Layer 3 of a small transformer language model trained on English Wikipedia (9 layers, counted from 0, width 96).
A neuron adds its activation times its output weights to the MLP's output. To switch it off is to set its activation to zero at one token and run the rest of the model.

Output weights of the MLP neurons that the questions are about. A number n stands for n times 0.0022.
n21: -44 98 42 -208 194 170 10 -14 -45 103 -62 18 68 -152 -99 10 -42 16 8 67 -33 125 109 -126 186 177 -122 -71 -133 229 53 -96 -15 -23 -199 29 -174 22 -32 247 102 104 -16 -100 36 127 -156 11 -5 -107 103 40 -204 223 37 52 -73 -275 101 -6 -83 152 -8 -140 3 63 70 -213 58 -73 105 -70 28 -53 -250 116 -256 106 33 10 110 -37 21 -191 -33 154 -132 122 -169 59 -43 73 249 -309 286 -116
n98: -63 -74 63 -229 198 181 231 58 34 119 -178 -236 -174 -154 -206 -348 129 -67 -162 -229 -56 -266 88 85 22 -152 204 -119 111 -51 -157 -18 99 130 -213 -147 200 -58 -7 104 47 52 12 -22 -241 197 -33 -9 -187 187 63 -83 40 31 -44 59 -113 87 143 198 117 46 -29 -99 199 132 29 188 382 -162 233 -26 -131 130 -149 112 196 -3 166 -162 206 49 -127 -75 -107 -22 -13 64 30 -312 2 339 -26 -167 154 -194
n109: -87 -40 -12 -476 -32 35 -26 -14 22 87 66 -62 -93 157 -174 -51 182 61 -52 -205 103 163 -189 -117 -41 154 222 163 84 4 -127 -91 304 186 -92 291 -398 344 -51 -66 -59 93 233 -63 -160 250 -272 20 -141 -107 -34 -43 112 -35 -76 46 -203 87 4 169 -66 -37 -168 -131 -44 115 -57 86 109 -52 212 -79 58 44 -86 -203 150 -89 9 25 -49 -65 -108 -144 -240 87 196 130 -126 -92 83 139 196 149 50 -100
n132: -74 33 137 279 43 62 233 -137 -32 137 -187 128 -47 87 34 -202 -77 122 -161 212 202 80 20 8 -117 59 -82 -166 236 -236 56 -126 275 26 -39 115 -453 195 191 -14 -88 254 -184 -105 47 37 34 148 26 -219 -43 -33 -217 100 -205 121 41 -79 66 -295 -5 202 85 141 31 -10 82 -110 106 -50 -3 231 -22 -109 16 88 -35 59 -163 36 -107 -1 78 -107 170 -13 -79 -135 -161 -62 94 -94 -11 -45 -171 -94
n155: -44 41 87 -57 -59 -123 -16 -71 218 -23 210 82 100 187 -106 -5 152 -99 113 -39 -10 -29 14 25 87 54 -133 77 -14 -83 -55 147 -94 113 -17 -23 -77 52 126 45 -67 -13 39 -12 -153 147 156 -159 -25 13 -161 -79 141 112 -161 -149 -104 -71 25 -219 -99 84 282 -3 37 113 -86 125 18 121 -20 -36 -215 96 -223 -65 62 23 -18 178 241 -33 -41 -256 3 105 -46 16 -59 -106 -60 136 145 -147 -29 -194
n191: 75 139 -110 -153 107 27 109 -282 -137 74 -43 113 189 -111 17 7 -99 -58 47 7 123 -93 -54 -64 -385 -110 -91 -284 -177 -50 157 115 3 196 111 170 131 145 47 27 22 2 210 181 169 -81 58 -75 -2 355 -270 -114 -151 -194 135 -177 -194 -48 -65 1 142 170 -110 173 -69 -42 -21 -92 92 8 72 -122 -44 49 -5 89 93 89 71 59 -22 90 -281 -66 70 -151 -63 41 -131 161 -59 -151 45 -93 225 150
n230: 190 -5 -54 14 -1 -153 -75 -130 -166 -75 173 199 -84 15 -159 -105 173 57 43 -145 9 -94 25 138 200 70 6 -8 168 38 116 -55 122 50 -88 -52 186 -128 190 24 -174 0 -323 1 -60 171 27 -89 -53 160 -153 -24 -183 -94 -2 4 -83 95 99 2 -160 113 -58 -184 -70 -16 150 91 35 158 -72 134 -71 -72 48 -46 -16 30 -169 -218 -94 -49 122 -151 74 -29 46 96 -14 99 193 200 -127 -72 -40 -16
n240: 23 -45 59 -110 193 -18 -64 71 20 40 167 64 141 -26 -173 92 -74 -102 -44 -162 45 68 -201 -12 -17 106 176 97 -32 -30 -160 117 76 2 -215 -51 249 -24 415 -123 53 -259 -168 -1 60 -53 127 -46 249 185 67 -74 173 -106 82 97 0 119 46 6 -203 -238 86 39 -144 175 -122 -59 37 142 56 -199 38 -86 -61 162 118 51 -153 -103 200 -191 -123 32 87 -44 -183 -59 -100 13 75 -229 143 -152 -37 -47
n271: -227 46 44 -117 -1 -126 29 -111 121 32 140 51 -36 60 47 -76 122 -146 143 -36 -24 133 -87 -120 110 185 -120 -130 13 97 -298 -79 22 48 204 -116 -24 102 -4 8 -236 -111 130 -6 4 -218 99 -66 25 -178 217 337 -1 302 -174 -22 -154 -196 -93 -142 59 -28 1 179 -69 61 -58 -155 32 -61 135 120 -265 179 10 134 210 -140 50 -32 -42 231 -6 -48 176 -128 54 -160 -64 206 6 -74 -169 236 192 -364
n329: -84 36 88 24 -70 1 125 19 -7 -120 25 -256 -118 8 325 -284 -66 0 155 -63 348 154 51 -113 1 -103 102 -46 203 -95 -26 -40 284 29 -6 -25 119 158 22 99 -85 -187 66 101 140 -14 36 -23 -91 -5 97 -131 -75 24 -109 -266 169 -164 24 95 58 -121 3 56 -152 143 32 -109 -117 -35 -10 -187 -85 -273 76 229 4 -20 165 -6 -156 83 -150 137 -71 -86 24 -70 177 92 -61 146 -198 -32 -4 105
n353: 47 -52 162 -99 89 16 -10 -72 49 47 10 70 -9 42 -139 49 181 266 87 142 -148 -115 49 74 -123 79 -30 203 -133 -36 41 18 -36 -25 12 -199 22 77 -135 80 142 28 -61 -20 -198 212 -49 -109 45 170 -68 -26 -130 117 0 -20 -40 116 92 -14 -124 -28 -92 9 -60 118 -66 -42 328 16 -7 -37 46 -125 -136 83 114 41 -44 -40 -14 -143 -130 -46 -132 36 -65 -153 -112 86 -44 27 115 -118 -45 37

Each question names a token from some text and the token that comes next. It shows the activations a of the neurons there, in the order above. A number n stands for n times 0.0056.

Then comes g, the gradient of the next token's log-probability with respect to the MLP's output, scaled to length 1. A neuron's effect is roughly proportional to its activation times (output weights . g). A number n stands for n times 0.00084.

" in", then " Wa"
a: -17 -11 0 -20 151 -21 -12 -5 0 29 239
g: -126 -43 12 95 32 -19 -52 -47 -122 -181 -120 68 -15 64 139 -221 341 248 184 66 51 -56 -35 -135 87 -150 -171 14 -9 223 -45 79 -49 -44 74 -15 9 -53 37 85 86 7 -2 -26 -51 94 0 70 132 135 135 -84 -271 75 -167 -36 23 163 128 -50 -77 -65 -33 11 -179 -222 -152 35 51 -52 72 -73 -74 126 52 221 -192 181 49 -100 -28 0 -112 238 -101 148 13 41 193 -20 -145 -265 -256 183 -65 40
Which neuron, switched off, raises the next token's probability most? n155

"The", then " following"
a: -24 -24 -5 -28 -17 -29 -15 -20 341 204 16
g: -129 17 65 -56 107 116 295 -114 -36 -9 14 -104 101 -128 -84 8 -72 -20 -105 -75 -83 -75 153 98 -155 -267 -55 69 -45 186 -193 149 -115 53 46 54 -21 84 -60 31 -155 154 143 117 24 108 -206 -46 -160 -34 44 -43 -7 62 -225 -9 -45 -131 -243 -75 15 -103 -156 -149 1 9 60 -22 60 -40 86 -30 108 -30 96 97 42 129 224 -45 -3 141 -189 70 48 103 236 222 -119 -43 -293 19 -53 222 319 46
Switching off which neuron hurts the next token most? n271

" the", then " National"
a: -9 -4 -13 -8 14 -25 -5 171 -7 159 73
g: -90 -67 -226 94 -88 -19 -116 108 -64 -274 115 -105 53 205 194 -190 351 218 -63 -68 -64 7 -130 -36 75 194 135 63 -39 -54 -226 -138 79 -5 -64 -188 25 -230 -64 -188 -49 -123 -185 194 24 -92 120 8 122 14 86 86 192 -276 -32 -6 186 44 114 60 36 -27 1 87 132 37 -33 19 -186 -25 -99 17 147 30 -56 127 62 -34 70 -80 -8 18 -49 124 84 -18 -109 82 -134 48 92 136 -96 -102 -113 207
Which two neurons, each switched off alone, lower its probability most, in order? n240, n329

"-", then " April"
a: -28 -29 -2 -2 24 138 -5 -27 -29 -22 39
g: -97 163 -139 -219 66 33 -19 -43 29 -40 285 -140 247 -119 47 275 -290 -150 -88 9 34 138 134 4 -65 -37 28 -121 52 57 -95 -61 109 -104 24 153 -63 191 20 42 5 81 56 -154 18 94 -40 -82 -266 -10 -34 109 114 66 39 -79 -191 -55 -171 81 14 452 -211 136 70 -163 -99 3 -2 106 -86 88 -27 128 -23 -82 -26 -106 -62 73 -122 35 -198 -77 117 1 94 8 -66 -83 101 29 23 -42 207 -41
Switching off which neuron hurts the next token most? n191

"cor", then "dia"
a: -20 -8 0 -4 16 0 38 -8 -15 -28 -19
g: -15 -85 -90 -78 -56 -6 -21 -36 -64 38 -82 -17 -37 152 -59 -90 -142 19 179 -187 63 116 146 58 34 85 63 -253 133 -155 -2 186 -63 44 -20 -108 -107 146 -79 -2 -74 153 -50 -113 -109 60 -39 -46 -211 -59 39 -220 -209 -110 91 201 -26 180 -134 189 -163 -79 -101 -64 179 -120 216 31 -83 -161 142 85 59 -18 -37 -190 91 191 146 13 -61 194 -165 -126 -133 54 -60 346 159 204 -34 95 -5 8 121 143
Switching off which neuron hurts the next token most? n230

"ong", then "ree"
a: -9 30 -28 -2 -8 -29 -13 -6 -25 -14 0
g: -42 -137 -36 -3 -123 -41 53 32 1 -142 -45 -24 16 81 34 -47 149 8 -127 -97 -172 -300 -48 17 28 86 32 -41 1 252 -25 -170 -1 -197 56 -32 133 331 -4 176 66 58 217 111 24 25 -128 73 -19 -162 43 9 -176 -76 73 122 -187 58 -105 5 155 -228 -103 -276 -32 144 -63 -94 142 105 -179 155 60 140 13 22 -10 180 91 35 300 130 -163 -6 8 -223 12 129 0 -210 169 76 -100 -20 -35 12
Switching off which neuron hurts the next token most? n98

" indicate", then " that"
a: -2 -20 0 -23 -2 -16 189 -12 -12 56 -15
g: 139 -282 151 3 -128 -47 -119 10 -182 107 153 -29 31 -70 76 -28 50 121 68 -42 74 33 -184 -115 141 -4 77 -148 66 58 52 166 -77 -59 168 -24 104 76 1 -98 -62 -18 206 -213 -143 156 -40 187 88 41 62 126 -259 191 70 -103 205 -11 -57 258 24 -14 -159 -160 -230 84 112 -260 -26 114 -252 46 -4 71 -261 -123 126 -102 120 -81 91 -109 34 -201 96 126 3 6 -43 8 -54 -86 67 -45 88 20
Switching off which neuron hurts the next token most? n230

" \"", then "the"
a: -27 294 -28 -6 45 -4 -15 -25 -19 -16 -28
g: 8 47 -40 -8 -68 -106 -175 -61 57 63 124 -55 -113 -192 -226 -36 62 108 -89 -26 108 53 -200 122 139 -79 -133 84 -31 35 -135 248 167 -108 200 88 -96 15 128 96 -19 -110 1 123 -248 26 20 202 -30 -44 27 -75 -42 -1 249 62 -101 174 27 62 -260 20 -139 -3 -295 -109 -40 76 86 99 -194 -213 49 208 88 74 160 143 166 -76 -18 -15 150 156 -15 -178 -47 199 -1 -158 -109 13 9 -171 114 -43
Switching off which neuron hurts the next token most? n98

" recruit", then "er"
a: -10 -7 -7 -15 -1 -10 -25 -29 -13 204 33
g: -1 11 8 188 65 88 13 14 -30 180 100 -71 48 165 87 167 -66 -72 134 -72 158 -188 123 -74 -21 -111 71 -131 -348 -57 -9 -207 -7 28 -150 -272 151 -110 52 86 -40 341 161 -210 114 -91 73 -129 -284 10 94 61 52 -99 -173 -74 38 83 -14 211 3 -56 -88 157 101 -143 49 97 1 -53 -46 -92 -49 -132 15 -133 -114 262 -68 117 -11 -70 15 -148 110 107 24 -107 94 44 -96 135 126 1 -158 38
Switching off which neuron hurts the next token most? n329

" club", then " name"
a: 61 -16 249 -11 -20 -29 -9 -7 -11 -23 -10
g: 49 -154 204 -136 -34 -2 -156 -22 1 -27 72 21 -2 14 -79 -14 -29 -108 -31 10 65 105 -45 -96 -40 -39 -19 142 -11 34 -130 -130 21 -86 -198 -114 149 -162 -30 -16 -87 -47 86 301 120 213 85 72 91 -15 134 -57 241 -31 280 24 -93 -190 173 88 -31 -191 227 38 114 55 83 -213 -133 97 -218 58 127 -136 98 -72 202 -29 -48 78 21 -97 -226 126 -46 196 -309 -125 30 -157 166 42 96 -56 -146 20
Which neuron, switched off, raises the next token's probability most? n109

"-", then "D"
a: 100 -1 8 -6 266 -1 -4 -6 75 -16 -4
g: 45 80 3 -58 -83 -143 40 21 141 -27 -91 -160 157 -77 -130 -287 145 72 -80 17 92 172 162 -154 48 92 -76 164 -97 -28 138 -121 -179 -159 87 85 20 106 -188 151 50 22 133 -20 155 53 119 -101 187 -60 -73 -33 -65 -207 110 -136 -218 -113 38 -89 -104 -73 -114 224 140 171 110 80 57 -31 134 22 -50 380 -38 -15 43 3 -106 45 144 -19 -124 -110 133 36 29 -120 -167 31 82 -31 -108 -325 72 -49
Switching off which neuron hurts the next token most? n155

"s", then " to"
a: -11 -27 -5 -1 -10 -27 125 -11 -29 -4 -3
g: 160 -128 -93 47 -9 -53 47 26 109 -124 -50 -122 -126 215 121 64 34 41 147 -28 43 -16 -89 147 -44 -52 26 12 93 193 327 -260 80 -146 -55 239 -48 -84 162 236 -49 74 162 -144 -224 12 -58 29 -249 126 -61 -109 -121 -112 218 -65 86 69 172 83 25 -82 141 6 -170 -119 167 -79 17 144 108 -104 -117 -129 -70 109 -97 -35 -54 -26 -114 -127 119 -91 -181 -98 141 -51 207 -183 136 -55 -46 -44 -25 -108
Switching off which neuron hurts the next token most? n230

" following", then " season"
a: 371 -13 412 -17 27 -26 -11 -5 -21 -5 -5
g: 33 75 -31 -81 -43 -9 -17 -35 46 12 105 158 -17 -362 32 31 -182 5 189 -138 -97 205 124 -84 2 -278 224 -237 -242 -124 -215 -32 214 -58 65 -40 21 145 135 235 8 43 69 113 120 34 -72 -25 68 -59 -153 -160 -113 164 129 33 -105 -126 -201 109 12 181 158 23 228 -115 -113 -134 -1 58 111 -12 -19 -33 -115 64 -211 186 10 -24 -9 -30 64 -172 -53 -9 141 -24 -102 70 121 -74 94 58 17 44
Switching off which neuron hurts the next token most? n21

" ", then "y"
a: -9 -4 -28 -15 -29 -11 -22 -9 0 -14 92
g: -78 30 140 95 -29 271 -20 70 106 -18 10 -99 -177 206 -82 -113 -67 117 -26 -56 150 67 -278 -113 -2 -118 23 70 -83 61 46 74 -158 -194 68 157 -2 -2 97 -77 -97 75 56 164 -195 29 -16 78 105 25 -45 197 -206 199 -208 210 52 103 -76 -85 -60 44 27 9 56 235 75 -19 17 -155 -19 -159 -156 -124 51 242 144 -70 217 -122 35 18 18 -73 -111 -99 -122 75 72 -166 -123 232 -51 -311 -71 12
Switching off which neuron hurts the next token most? n353